Layer 6 of a small transformer language model trained on English Wikipedia (9 layers, counted from 0, width 96).
A neuron adds its activation times its output weights to the MLP's output. To switch it off is to set its activation to zero at one token and run the rest of the model.

Output weights of the MLP neurons that the questions are about. A number n stands for (n - 500) times 0.00098.
n29: 599 395 417 435 566 452 347 548 453 438 517 646 532 524 588 652 388 419 530 534 519 484 658 693 408 481 502 553 433 460 475 636 482 582 717 432 338 413 236 770 505 699 339 324 583 620 476 687 490 163 439 327 510 549 650 637 335 570 848 603 352 544 646 528 336 230 579 471 975 418 307 803 567 489 623 607 642 631 452 229 358 657 901 126 334 319 770 670 467 527 612 808 363 389 443 367
n46: 351 469 473 275 426 594 594 516 331 340 501 682 391 365 808 296 652 456 888 482 654 617 620 517 311 507 626 547 532 473 509 486 442 605 44 471 535 210 544 387 127 418 387 357 547 464 532 672 329 622 650 287 470 577 441 394 690 430 552 722 234 316 440 449 510 524 516 559 461 274 676 537 665 645 508 619 659 507 588 512 710 557 677 620 350 563 468 447 358 213 373 339 484 497 608 615
n68: 480 619 625 647 562 416 782 525 572 490 536 695 659 478 337 756 606 420 717 616 455 344 483 631 668 807 489 690 578 580 722 365 833 429 584 352 443 657 333 377 476 515 498 409 293 565 606 488 412 286 439 480 464 492 727 284 546 464 499 359 937 311 548 466 592 521 362 925 348 310 507 385 555 568 419 366 452 483 640 455 441 617 607 542 496 585 703 584 596 542 340 542 782 569 732 557
n72: 401 547 524 670 557 422 370 764 510 586 558 487 681 586 487 597 701 482 369 280 485 345 520 397 413 477 386 660 619 424 403 408 843 676 454 161 622 361 430 627 488 312 552 344 184 708 531 631 844 454 502 170 744 364 383 727 484 552 326 421 381 469 610 635 531 407 400 574 524 636 416 462 563 673 443 456 552 293 747 402 668 350 922 423 339 631 467 253 426 399 569 609 567 589 673 481
n76: 576 774 650 748 495 349 599 716 705 287 444 433 678 328 282 508 222 535 347 262 525 461 91 360 457 171 613 308 528 495 635 685 617 295 739 520 336 509 677 900 409 668 765 602 560 516 548 418 469 735 616 420 499 445 707 432 599 642 407 420 431 674 678 528 344 402 445 418 443 640 454 608 133 512 705 593 372 459 638 801 444 393 521 548 663 739 542 516 637 455 514 569 128 566 503 542
n104: 271 821 480 363 196 592 601 396 403 379 329 396 515 492 600 739 509 581 633 582 385 533 809 669 690 600 357 284 486 271 663 584 512 515 580 611 421 573 811 447 527 634 396 331 382 503 331 522 823 550 541 677 651 476 552 566 453 606 584 532 655 434 527 375 645 745 591 603 295 368 396 584 658 336 605 760 211 460 630 698 185 47 477 766 453 404 381 489 392 536 445 510 801 484 554 257
n106: 454 553 768 367 688 388 602 582 438 364 534 655 583 493 729 565 485 194 687 466 504 342 335 644 403 680 613 395 438 400 428 571 597 415 347 484 374 462 534 543 516 313 596 363 443 463 702 208 321 701 640 463 253 477 141 561 764 305 420 545 452 551 774 693 196 263 342 661 571 620 545 397 477 267 611 396 679 462 421 397 444 392 581 336 413 795 295 134 522 530 291 499 376 510 513 378
n127: 582 464 255 723 474 480 429 654 429 260 612 428 639 584 291 352 677 596 354 480 593 291 616 613 616 632 441 518 432 426 410 785 215 471 875 497 347 573 279 594 406 269 628 552 517 273 839 575 254 538 274 428 340 681 482 491 306 336 422 457 619 344 508 312 626 546 704 466 509 396 560 501 449 656 323 155 377 456 379 788 305 538 492 457 311 608 203 299 517 733 371 706 707 541 262 666
n164: 470 360 616 555 497 490 752 526 687 400 541 309 263 841 340 628 516 411 274 414 607 696 468 601 781 436 498 596 448 458 497 478 697 419 492 593 658 685 626 631 410 889 629 771 630 281 709 449 376 636 578 541 497 598 549 415 360 394 371 409 486 248 489 774 458 574 280 534 658 578 365 283 78 742 481 676 416 436 416 451 226 450 731 449 394 620 201 522 142 387 735 257 735 298 584 562
n166: 524 455 650 468 461 590 571 483 552 315 635 540 461 735 464 526 721 310 263 375 508 402 346 372 723 576 460 518 396 521 632 509 238 320 373 621 327 433 592 164 269 641 563 460 418 697 523 483 751 545 608 355 791 527 581 773 548 324 649 263 693 581 612 236 696 361 624 282 227 376 695 351 443 766 651 538 599 620 644 520 726 465 302 373 403 435 466 605 505 538 606 510 593 551 622 592
n174: 683 747 358 602 638 599 263 399 468 690 552 584 461 604 664 315 427 485 522 598 521 315 569 849 574 439 235 494 411 410 658 705 488 512 573 474 661 518 459 528 388 511 296 496 892 636 530 334 506 535 535 162 643 554 771 572 406 614 677 582 547 559 685 512 601 307 381 319 310 230 488 476 436 546 479 269 578 158 177 544 265 478 466 639 469 615 420 655 447 403 511 556 180 401 348 469
n175: 741 821 479 406 319 316 198 597 729 413 607 633 291 309 718 550 565 740 786 204 590 549 592 547 171 615 583 511 378 615 405 642 436 428 536 469 661 526 485 441 483 799 769 357 201 331 434 503 225 461 350 626 341 479 533 158 484 317 408 249 457 273 467 357 660 390 792 404 451 482 651 233 546 583 668 178 599 312 731 681 607 503 455 406 639 308 463 561 538 548 852 608 353 299 497 360
n177: 468 215 484 621 370 398 232 492 580 302 504 429 291 314 424 149 482 527 643 528 373 360 399 255 391 339 622 290 395 549 452 413 407 700 531 654 593 364 431 512 230 648 546 469 891 406 455 619 511 299 446 570 201 377 480 762 664 536 358 562 366 800 405 667 545 477 489 462 408 528 655 675 400 318 620 675 316 706 334 813 817 197 631 211 427 537 593 274 409 228 524 390 210 378 635 457
n232: 435 371 826 805 557 525 530 234 500 461 428 257 483 601 652 466 819 495 406 653 352 529 257 287 507 534 708 267 720 747 418 544 349 201 339 377 613 642 412 639 496 342 390 572 557 405 540 778 491 185 492 632 180 513 630 789 255 490 434 569 655 664 680 234 388 748 497 354 353 446 638 279 478 266 351 702 445 501 624 551 417 519 524 603 423 159 757 401 499 544 636 548 432 490 547 453
n237: 615 604 314 678 486 392 755 530 524 490 437 619 242 197 481 465 398 288 416 656 360 665 514 326 454 385 803 269 654 676 658 437 609 394 745 409 545 521 506 531 250 574 629 538 644 507 602 527 455 401 244 579 450 708 604 487 423 400 506 633 733 275 412 593 565 230 500 630 458 574 370 669 618 870 624 198 768 602 348 286 413 683 377 502 538 544 547 631 407 353 500 521 532 482 325 470
n243: 592 646 503 580 447 570 430 518 708 460 280 525 335 449 338 512 622 394 542 625 357 230 488 524 575 510 605 768 641 401 537 530 652 547 735 524 724 626 378 539 333 612 606 651 496 598 410 557 646 198 445 662 586 355 713 854 485 471 562 483 487 619 475 458 495 524 658 452 437 560 398 450 610 549 458 357 455 463 405 361 536 568 324 367 766 564 568 503 858 263 720 712 701 501 767 434

Each question names a token from some text and the token that comes next. It shows the activations a of the neurons there, in the order above. A number n stands for (n - 500) times 0.022.

Then comes g, the gradient of the next token's log-probability with respect to the MLP's output, scaled to length 1. A neuron's effect is roughly proportional to its activation times (output weights . g). A number n stands for (n - 500) times 0.00081.

"C", then "ain"
a: 483 479 556 538 504 498 537 495 520 508 499 505 541 489 507 496
g: 548 308 600 496 467 564 668 489 506 674 390 614 667 665 468 276 650 434 517 514 434 424 584 590 429 672 413 592 680 502 456 455 544 605 478 580 508 386 345 452 469 401 683 695 477 416 518 337 319 760 482 607 373 540 238 630 314 420 440 281 524 575 276 368 595 365 690 590 386 409 429 432 617 576 239 600 340 304 594 423 537 486 606 833 622 425 308 453 297 343 417 417 443 498 424 321
Which neuron, switched off, lowers the next token's probability most? n29

"\"", then "\n"
a: 489 475 488 524 506 524 487 502 514 498 490 501 482 518 500 500
g: 624 395 407 536 427 395 557 626 308 670 374 485 566 403 737 541 539 433 328 365 508 591 487 406 485 465 464 551 630 469 453 569 664 436 471 610 187 511 761 669 533 508 130 473 504 463 517 506 522 663 642 640 635 534 485 423 430 467 287 432 577 359 667 636 413 156 469 465 222 405 616 482 501 147 434 465 457 473 558 363 565 570 565 423 462 361 310 553 433 616 538 547 662 213 521 427
Which neuron, switched off, lowers the next token's probability most? n177

"ally ", then "un"
a: 538 513 499 497 514 558 500 475 525 510 509 484 495 508 492 494
g: 666 596 325 473 619 654 540 474 503 468 511 621 453 577 425 369 585 191 468 621 786 712 557 800 609 514 677 471 643 618 491 397 530 364 421 483 580 320 539 619 465 637 728 645 385 626 646 577 559 320 559 519 494 440 438 872 484 475 326 522 472 560 416 437 708 605 467 620 658 527 326 776 481 277 489 505 589 450 409 304 365 557 552 633 618 318 459 573 413 588 405 681 498 529 374 474
Which neuron, switched off, lowers the next token's probability most? n29

"s", then "\""
a: 511 473 491 516 500 495 496 500 509 572 497 476 489 505 200 500
g: 514 634 777 446 736 515 440 384 409 358 498 444 375 694 729 515 577 538 497 434 593 407 458 537 545 392 541 673 404 536 520 634 530 515 408 547 551 685 728 568 343 686 552 590 497 652 471 374 468 458 612 462 738 467 648 550 558 571 605 453 490 738 752 536 596 370 689 645 415 447 619 324 469 500 275 594 560 379 316 194 396 745 744 569 500 422 356 455 649 335 354 400 578 454 274 563
Which neuron, switched off, lowers the next token's probability most? n237

"19", then ". "
a: 496 524 500 467 453 504 473 499 501 497 508 794 499 516 520 514
g: 479 491 300 475 510 535 670 442 524 284 446 335 554 524 759 660 590 277 535 590 614 772 582 596 517 487 570 431 239 703 453 497 405 429 553 440 427 478 402 464 532 634 457 493 458 321 353 568 593 579 413 570 651 614 609 406 719 791 392 684 345 686 472 505 578 357 639 269 440 844 541 408 345 315 666 258 494 781 572 385 378 519 543 533 572 375 460 499 524 594 445 424 392 471 478 516
Which neuron, switched off, lowers the next token's probability most? n175

"4", then ":"
a: 498 457 449 524 479 523 555 557 503 487 487 477 512 475 491 503
g: 559 475 423 553 462 473 487 445 453 366 479 478 578 751 527 796 503 692 450 402 593 594 300 699 475 491 482 684 654 511 598 542 553 550 357 443 584 444 726 377 739 311 673 680 466 552 364 698 712 509 453 517 319 583 397 874 479 486 531 429 523 431 556 591 359 552 324 705 449 490 657 291 547 609 609 457 358 443 493 708 359 514 471 249 469 418 340 623 645 389 394 751 552 518 648 551
Which neuron, switched off, raises the next token's probability most? n68

"H", then "ol"
a: 514 497 503 500 502 496 496 493 500 519 497 513 450 496 500 535
g: 360 645 521 431 183 352 420 760 494 392 266 416 617 575 536 482 149 545 500 571 463 434 565 561 546 611 633 413 611 520 809 435 641 473 407 508 516 349 535 444 366 502 445 536 599 574 523 735 468 493 647 575 496 532 499 863 468 781 589 334 353 450 493 414 579 286 422 726 502 635 482 460 255 495 545 477 455 422 471 444 586 546 626 436 608 193 579 583 564 495 521 412 346 632 647 427
Which neuron, switched off, raises the next token's probability most? n177

"ev", then "r"
a: 488 359 500 500 476 501 520 500 502 497 498 487 507 486 536 582
g: 499 574 200 541 287 380 474 569 382 367 376 347 488 415 623 706 337 528 506 369 701 404 415 579 354 514 551 523 610 194 346 423 609 578 587 333 446 486 309 660 392 396 324 501 664 457 510 627 622 438 517 619 437 483 581 531 671 381 514 655 381 438 547 468 468 518 288 569 604 797 356 630 173 528 622 321 484 654 377 569 361 605 508 374 546 289 369 498 630 516 326 506 662 372 411 383
Which two neurons, each switched off alone, lower its probability most, in order? n46, n243

"T", then "8"
a: 493 499 516 501 448 497 505 487 503 505 502 497 653 481 516 493
g: 697 475 560 414 563 719 390 305 571 501 508 322 405 572 416 497 447 593 545 367 275 416 445 429 418 476 512 556 429 691 570 778 811 435 345 829 503 538 347 592 536 569 680 472 495 450 480 486 659 544 435 306 471 300 364 456 397 709 516 364 598 412 455 642 251 578 543 329 683 467 454 577 694 531 436 661 660 456 561 524 532 293 381 443 631 754 501 429 535 509 538 205 664 454 626 576
Which neuron, switched off, lowers the next token's probability most? n177

"V", then "6 "
a: 511 305 577 500 490 505 499 495 500 538 471 483 537 591 510 499
g: 659 452 353 541 251 602 509 588 344 542 691 382 628 521 440 725 306 437 342 317 593 354 543 376 589 367 554 511 533 323 426 562 355 433 299 614 435 378 678 485 369 412 418 501 529 448 586 715 440 629 372 498 542 714 496 286 463 315 509 307 533 686 678 353 558 454 580 509 565 341 509 439 325 778 522 444 640 589 701 688 584 295 348 435 478 496 654 479 350 682 287 447 665 618 613 470
Which two neurons, each switched off alone, lower its probability most, in order? n166, n174

"al", then "ter "
a: 520 492 714 165 551 508 503 508 500 480 486 516 503 467 496 675
g: 597 500 429 574 593 501 506 244 684 485 447 547 466 575 567 343 415 617 454 337 465 356 360 401 372 385 263 449 582 433 588 605 396 624 771 632 269 469 450 491 416 467 313 670 353 663 272 485 598 577 411 481 405 288 850 606 438 567 546 316 449 360 561 682 469 523 737 340 581 466 464 539 472 560 361 364 308 432 573 454 321 312 383 471 751 372 491 723 314 574 532 601 504 509 612 620
Which neuron, switched off, lowers the next token's probability most? n243

"Nor", then "way "
a: 507 478 498 499 500 487 496 612 511 510 496 500 665 505 507 492
g: 449 627 753 447 683 617 664 768 687 434 743 548 532 537 324 430 506 611 527 618 483 480 541 498 383 672 547 310 707 509 863 342 430 483 684 242 512 499 663 607 372 531 493 501 498 405 467 421 484 883 590 456 483 430 541 617 463 585 553 271 650 364 377 422 457 460 418 505 226 391 395 527 390 622 571 412 526 608 310 498 562 493 426 592 596 683 337 541 570 562 560 387 440 396 476 310
Which neuron, switched off, lowers the next token's probability most? n127

"g ", then "Sc"
a: 493 501 523 496 529 478 497 497 531 495 485 498 540 510 506 475
g: 361 574 414 532 332 583 388 403 484 364 469 497 482 562 566 436 370 614 573 427 633 489 602 297 386 448 467 621 324 492 473 414 618 422 408 477 505 802 613 589 585 859 546 607 542 625 453 312 590 464 403 680 162 663 615 385 532 756 472 583 752 408 432 403 536 475 447 321 571 431 471 457 478 396 637 642 558 563 281 510 431 367 561 555 274 729 497 383 543 402 735 549 579 536 749 741
Which neuron, switched off, raises the next token's probability most? n104

"| ", then "C "
a: 500 506 501 484 503 500 484 522 511 506 665 498 509 553 507 503
g: 566 463 559 553 576 344 396 424 604 676 742 531 701 752 504 355 387 561 686 597 378 525 580 411 434 686 362 627 647 438 632 388 319 471 548 416 351 316 446 262 552 668 279 534 458 402 425 493 543 475 474 482 614 608 438 558 352 368 462 557 621 625 497 379 373 453 346 613 733 517 645 461 753 637 584 341 587 329 579 569 502 497 493 547 501 262 674 286 274 482 513 226 468 705 347 377
Which neuron, switched off, lowers the next token's probability most? n174

". ", then "L"
a: 501 491 498 502 504 322 461 506 523 492 873 493 527 501 515 488
g: 502 461 253 490 539 551 415 593 604 745 375 462 598 509 636 512 511 499 477 590 611 495 593 421 502 659 361 569 673 453 309 539 441 301 688 480 459 413 735 624 379 578 629 461 523 679 720 737 468 388 383 387 234 598 628 487 365 532 296 521 455 600 474 311 595 390 368 408 371 347 439 627 333 357 514 562 843 569 436 356 486 670 340 492 667 598 630 431 385 581 636 627 443 358 593 787
Which two neurons, each switched off alone, lower its probability most, in order? n174, n104

"un", then "ity "
a: 409 477 493 521 489 541 478 507 503 488 517 529 565 556 507 489
g: 645 788 566 662 265 438 576 654 321 710 629 371 433 379 321 383 506 355 464 598 773 315 480 487 399 757 447 350 516 620 429 599 410 221 429 620 394 434 670 469 428 527 511 337 563 564 582 441 298 699 469 591 736 550 590 548 557 576 586 531 303 585 551 362 475 597 559 487 725 415 528 601 421 639 706 450 527 500 767 532 445 340 605 447 430 592 560 388 549 395 330 605 374 311 441 450
Which neuron, switched off, raises the next token's probability most? n29

"198", then "8 "
a: 506 475 621 483 483 504 496 483 528 499 466 485 496 493 495 521
g: 583 612 425 297 500 562 598 802 624 584 678 459 653 360 427 539 522 454 528 479 459 385 416 460 554 430 622 169 477 696 498 562 492 507 589 554 442 460 264 435 338 370 448 504 549 553 596 539 676 807 318 567 471 396 382 510 495 617 555 341 556 467 632 350 609 325 490 582 545 543 542 480 589 618 561 546 507 408 509 553 213 501 464 274 274 403 520 424 337 282 587 838 439 568 812 312
Which neuron, switched off, lowers the next token's probability most? n68

"ing ", then "to "
a: 500 497 514 497 473 493 486 457 526 498 494 492 502 508 499 513
g: 340 346 582 323 552 655 557 517 644 477 299 472 590 356 704 483 665 437 704 670 558 498 416 608 515 524 465 530 383 588 228 402 649 594 391 481 514 460 497 320 578 385 449 211 403 548 342 476 535 490 426 639 658 467 632 548 415 471 491 529 391 701 650 700 267 691 492 250 533 591 770 496 547 505 650 432 610 553 584 523 567 866 497 333 812 529 479 379 464 507 370 577 413 560 468 351
Which two neurons, each switched off alone, lower its probability most, in order? n127, n76

"S", then "w"
a: 491 470 490 494 483 504 505 498 506 527 504 485 497 476 503 513
g: 420 495 662 370 369 505 324 364 670 366 552 665 448 631 342 443 419 533 293 665 288 362 400 507 653 531 619 566 444 475 426 643 367 345 683 519 608 599 567 414 433 548 488 572 527 373 544 381 445 723 408 207 549 644 333 413 552 485 245 698 510 520 500 511 256 570 571 230 464 531 689 523 462 638 472 369 377 630 392 491 421 633 563 659 676 451 643 816 479 481 554 213 645 603 468 445
Which neuron, switched off, lowers the next token's probability most? n166

"the ", then "Wor"
a: 500 503 493 491 496 481 487 397 530 511 532 486 496 503 499 491
g: 443 486 702 410 648 462 439 535 357 465 235 531 628 397 354 265 63 524 434 324 544 490 438 541 520 637 273 519 409 611 294 449 577 360 381 735 373 472 592 589 346 439 439 534 514 521 373 456 470 386 445 765 583 692 808 580 402 783 398 562 559 516 436 362 558 506 511 330 413 479 496 645 506 433 519 646 555 569 566 329 548 507 406 297 646 339 685 465 502 262 572 513 529 475 544 434
Which neuron, switched off, raises the next token's probability most? n164

"V", then "an "
a: 504 424 615 496 499 497 500 460 502 505 484 494 580 499 520 498
g: 650 576 377 676 558 741 392 647 475 418 498 621 453 485 271 609 791 592 498 500 552 374 545 648 586 479 631 416 462 447 457 357 304 338 734 348 450 487 206 340 455 315 505 553 570 512 486 444 594 658 607 628 594 275 587 512 456 601 570 569 355 444 423 584 532 412 725 651 174 557 634 483 593 504 276 627 480 541 429 444 412 752 354 546 526 302 573 587 699 626 346 566 481 276 556 519
Which neuron, switched off, lowers the next token's probability most? n68

"G", then "T"
a: 473 490 504 508 502 488 507 506 500 524 476 494 530 583 508 502
g: 595 417 566 643 540 587 692 712 507 605 593 351 493 662 531 378 612 437 415 415 624 411 814 323 472 507 298 449 446 302 535 468 562 579 484 532 457 573 671 482 435 602 320 622 543 722 557 750 470 304 524 671 373 797 638 487 289 336 506 496 554 512 570 308 382 552 287 453 483 291 491 360 390 560 371 330 539 505 549 710 560 270 354 435 371 442 501 531 681 533 604 574 752 579 596 326
Which neuron, switched off, lowers the next token's probability most? n232

"w", then "ed"
a: 514 498 457 512 416 527 563 496 496 505 501 491 497 508 487 451
g: 446 564 434 433 315 527 385 593 383 498 219 236 494 312 472 772 481 551 742 676 640 611 489 443 446 663 512 503 238 661 337 291 531 383 521 501 277 469 366 542 494 437 548 609 555 627 224 616 537 660 661 376 554 652 388 526 675 503 453 560 489 283 442 433 630 319 395 592 440 571 376 640 466 685 616 477 644 625 421 651 678 440 651 734 534 353 360 617 486 297 475 469 440 499 470 465
Which neuron, switched off, lowers the next token's probability most? n243

"s", then "on"
a: 512 494 503 501 512 536 708 503 519 486 501 572 504 504 424 500
g: 235 264 399 514 452 443 206 449 442 658 541 519 604 603 520 503 465 701 330 689 462 537 716 505 557 396 453 606 589 291 440 497 696 704 306 422 535 522 509 239 652 671 410 669 494 463 474 373 577 521 637 582 462 422 359 601 399 568 340 360 721 633 436 532 552 627 469 426 499 606 272 568 527 502 666 571 396 490 450 552 622 424 340 379 404 621 453 623 421 680 745 148 655 574 442 531
Which neuron, switched off, lowers the next token's probability most? n237

":", then "1"
a: 505 499 514 501 517 483 491 520 526 511 314 483 541 499 467 494
g: 499 345 280 301 580 609 519 566 636 399 542 480 532 476 406 466 491 325 343 293 399 434 457 444 405 465 515 547 702 464 583 604 670 574 277 347 366 530 815 426 774 566 488 383 637 669 581 777 563 486 558 647 643 406 641 460 737 700 593 322 494 307 274 506 513 578 538 526 572 536 365 393 507 415 616 681 439 159 515 336 392 608 387 444 652 467 596 411 442 568 441 325 653 517 448 550
Which neuron, switched off, lowers the next token's probability most? n174

"e", then "at "
a: 488 438 512 495 489 510 325 516 481 500 498 510 496 592 491 494
g: 522 583 494 732 449 281 455 539 397 568 580 493 425 439 343 383 465 609 490 381 421 650 604 665 339 479 420 537 390 565 286 625 247 395 365 690 452 528 408 630 576 323 417 325 537 495 421 551 488 254 551 435 510 485 437 263 583 484 411 427 501 490 538 314 570 509 509 686 204 741 552 493 478 304 361 393 592 487 547 819 422 600 456 635 388 367 543 288 464 379 545 522 636 408 605 909
Which neuron, switched off, raises the next token's probability most? n46

"198", then "4 "
a: 501 506 675 487 473 502 492 478 487 500 472 508 506 491 493 494
g: 409 474 450 363 520 512 517 665 524 624 840 489 600 415 474 579 326 490 435 485 414 671 432 401 504 439 589 483 679 479 499 540 495 492 520 488 375 505 537 387 370 457 638 540 537 450 611 623 610 790 177 869 282 430 388 313 497 575 444 293 536 442 558 514 495 645 735 384 467 637 316 366 625 406 601 564 546 624 280 416 297 708 366 609 476 432 488 136 449 385 601 602 536 481 629 472
Which neuron, switched off, raises the next token's probability most? n68

"t", then "ers"
a: 490 503 530 506 509 497 499 515 518 512 513 477 504 492 506 484
g: 594 576 569 396 556 294 261 368 460 405 408 592 540 359 329 611 539 427 646 419 670 441 772 583 628 572 732 466 377 612 713 445 685 544 651 455 435 646 539 585 590 528 523 684 501 414 335 343 705 236 582 368 518 459 295 523 377 816 625 460 562 471 661 491 478 490 484 348 611 566 455 440 431 866 372 210 532 487 353 359 619 466 384 457 623 464 395 421 516 616 467 413 653 503 439 495
Which neuron, switched off, raises the next token's probability most? n243

"C ", then "| "
a: 477 514 499 504 499 505 516 541 565 506 588 492 506 494 506 469
g: 598 262 421 337 427 432 590 694 505 386 345 419 599 551 505 641 583 450 469 578 419 313 408 695 380 624 651 455 504 635 365 442 405 752 423 534 453 306 428 324 416 204 517 363 357 624 279 565 322 384 295 521 728 409 411 620 524 290 491 561 449 396 580 595 595 562 340 445 349 800 635 452 350 594 396 444 459 452 692 473 324 366 617 427 613 277 559 435 528 486 573 586 467 537 652 275
Which neuron, switched off, raises the next token's probability most? n174

"L", then "ov"
a: 506 491 477 513 523 482 518 490 479 514 499 500 817 515 498 505
g: 495 555 249 479 543 574 590 476 310 537 820 417 530 379 576 524 648 624 399 507 560 548 699 499 753 654 529 620 233 350 569 494 353 559 547 474 505 469 445 552 291 604 366 520 589 605 468 367 390 508 520 317 653 693 469 675 439 575 467 683 238 496 574 451 551 447 440 600 500 442 633 301 398 595 509 604 362 606 408 582 743 348 298 525 354 542 521 679 608 351 709 659 265 240 450 607
Which neuron, switched off, lowers the next token's probability most? n177

"en", then "th "
a: 504 502 519 499 509 475 474 480 515 512 536 264 492 475 585 502
g: 615 244 344 515 525 410 389 375 611 599 380 471 602 478 364 272 398 615 706 476 785 483 541 484 478 431 613 388 613 566 451 519 295 385 487 495 357 601 616 620 431 415 405 441 607 609 579 601 599 189 531 238 561 681 447 457 480 488 637 588 398 500 676 603 521 313 431 571 556 240 379 381 598 430 510 297 660 645 725 705 618 520 505 522 255 403 766 572 577 334 404 417 501 564 687 452
Which neuron, switched off, lowers the next token's probability most? n175

"k ", then "si"
a: 476 488 497 507 513 502 496 517 533 508 492 498 483 505 500 500
g: 603 586 446 373 385 482 671 637 622 580 518 423 485 535 366 607 728 423 470 502 461 482 530 245 424 543 542 379 525 392 687 502 179 705 618 331 448 444 494 443 566 567 808 666 587 337 420 489 876 503 628 435 218 355 497 609 331 453 543 573 593 468 587 422 629 493 388 503 405 602 586 442 165 472 333 568 511 508 243 422 294 478 613 653 593 628 432 617 384 517 506 503 282 483 555 484
Which neuron, switched off, lowers the next token's probability most? n164

"it", then "er "
a: 476 512 501 501 480 561 453 504 528 502 500 519 513 461 540 505
g: 574 820 586 513 484 608 454 557 451 427 473 713 606 271 470 557 450 540 630 472 497 541 420 576 703 842 425 447 692 433 553 405 535 427 666 470 654 521 491 497 504 266 567 780 462 391 475 389 570 594 498 411 510 471 587 517 439 638 781 675 256 367 634 426 595 502 364 404 443 735 557 319 643 382 407 603 572 316 696 585 538 506 659 585 467 375 372 559 652 383 691 404 719 428 517 275
Which neuron, switched off, lowers the next token's probability most? n104

"In ", then "198"
a: 491 528 487 492 498 458 500 448 483 489 483 492 507 494 508 496
g: 267 415 646 365 644 406 274 573 465 387 614 464 504 608 792 459 671 401 294 472 718 679 675 313 635 403 592 468 561 834 648 430 703 547 305 371 395 527 457 569 438 477 553 508 401 591 456 557 379 482 396 346 548 717 527 353 521 684 506 374 573 429 374 375 724 579 383 432 591 479 503 447 470 470 535 765 342 447 471 473 667 443 514 351 632 606 369 464 541 435 750 644 393 421 660 352
Which neuron, switched off, lowers the next token's probability most? n127

"ess", then "enti"
a: 458 528 521 478 496 508 507 81 465 488 544 466 516 496 504 529
g: 480 673 553 391 398 498 495 315 456 550 353 375 336 278 395 783 517 442 552 533 642 452 720 383 427 542 578 523 397 578 569 409 669 609 594 227 303 449 507 342 470 520 555 220 577 447 544 566 350 493 631 598 606 703 578 706 518 542 603 463 539 421 506 406 342 588 475 410 692 476 545 592 471 349 462 576 662 473 300 567 721 564 527 352 452 307 229 547 210 630 399 718 583 262 564 390
Which neuron, switched off, lowers the next token's probability most? n127

"oy", then "s "
a: 523 485 476 495 461 504 477 497 543 565 490 507 500 485 500 499
g: 582 603 513 574 503 484 561 380 503 346 503 495 561 466 494 427 609 322 420 403 226 620 474 570 654 492 396 390 405 325 445 486 407 784 611 498 611 412 355 637 519 392 417 757 591 540 333 519 516 581 537 499 627 522 568 723 485 416 413 608 410 434 528 432 405 610 347 471 401 624 408 343 370 73 684 672 535 575 644 519 619 506 353 360 521 347 167 399 584 478 657 449 212 743 379 401
Which neuron, switched off, raises the next token's probability most? n76

"Di", then "e "
a: 506 414 498 501 483 501 480 385 494 517 488 514 479 499 497 516
g: 594 412 410 411 435 774 258 685 465 495 684 643 565 742 389 645 418 657 377 572 715 403 604 662 309 533 526 631 537 437 449 400 703 589 555 278 471 465 639 326 560 503 511 358 650 551 556 692 329 242 577 790 526 550 615 477 518 447 707 487 324 323 508 669 547 264 339 437 576 369 557 534 462 549 449 580 645 446 655 531 390 561 434 445 584 609 350 379 472 370 454 710 406 449 671 589
Which neuron, switched off, raises the next token's probability most? n46

"ad", then "l"
a: 505 333 512 485 516 435 492 484 509 492 518 492 506 471 478 669
g: 438 387 329 356 474 626 376 610 647 438 268 400 637 615 443 469 378 592 304 417 363 496 448 570 665 444 516 431 745 635 601 525 546 691 550 556 325 442 489 618 510 369 527 483 506 397 712 534 184 388 567 632 412 469 893 725 340 460 535 385 417 572 470 486 426 456 650 474 330 343 410 495 317 646 585 307 375 390 647 413 304 572 720 301 522 537 257 514 487 579 505 388 590 668 500 461
Which neuron, switched off, raises the next token's probability most? n127

"| ", then "202"
a: 505 499 513 492 520 546 515 494 503 509 470 497 473 495 494 506
g: 433 659 556 569 675 465 470 696 539 372 388 501 442 267 591 314 844 578 320 516 202 599 311 490 526 490 369 466 355 507 508 381 568 421 452 440 681 625 573 537 580 285 597 577 624 384 636 744 297 548 490 514 541 457 735 284 435 414 531 672 620 483 351 482 454 626 438 575 679 322 407 669 427 305 402 429 521 368 397 693 540 395 505 630 600 638 287 528 454 363 720 564 542 438 348 569
Which neuron, switched off, raises the next token's probability most? n174

", ", then "U"
a: 608 498 501 499 502 547 504 492 524 471 557 495 503 508 502 485
g: 449 572 503 405 430 442 559 860 504 713 479 580 645 349 380 336 404 313 463 364 657 536 637 505 501 406 434 557 480 473 445 240 561 381 691 445 410 327 728 639 411 543 283 591 587 456 668 722 625 444 648 576 579 489 451 523 430 428 528 287 604 484 548 290 669 438 395 482 381 424 227 583 511 472 443 648 567 400 292 399 405 689 328 793 484 587 497 709 509 390 442 677 491 404 409 667
Which neuron, switched off, lowers the next token's probability most? n174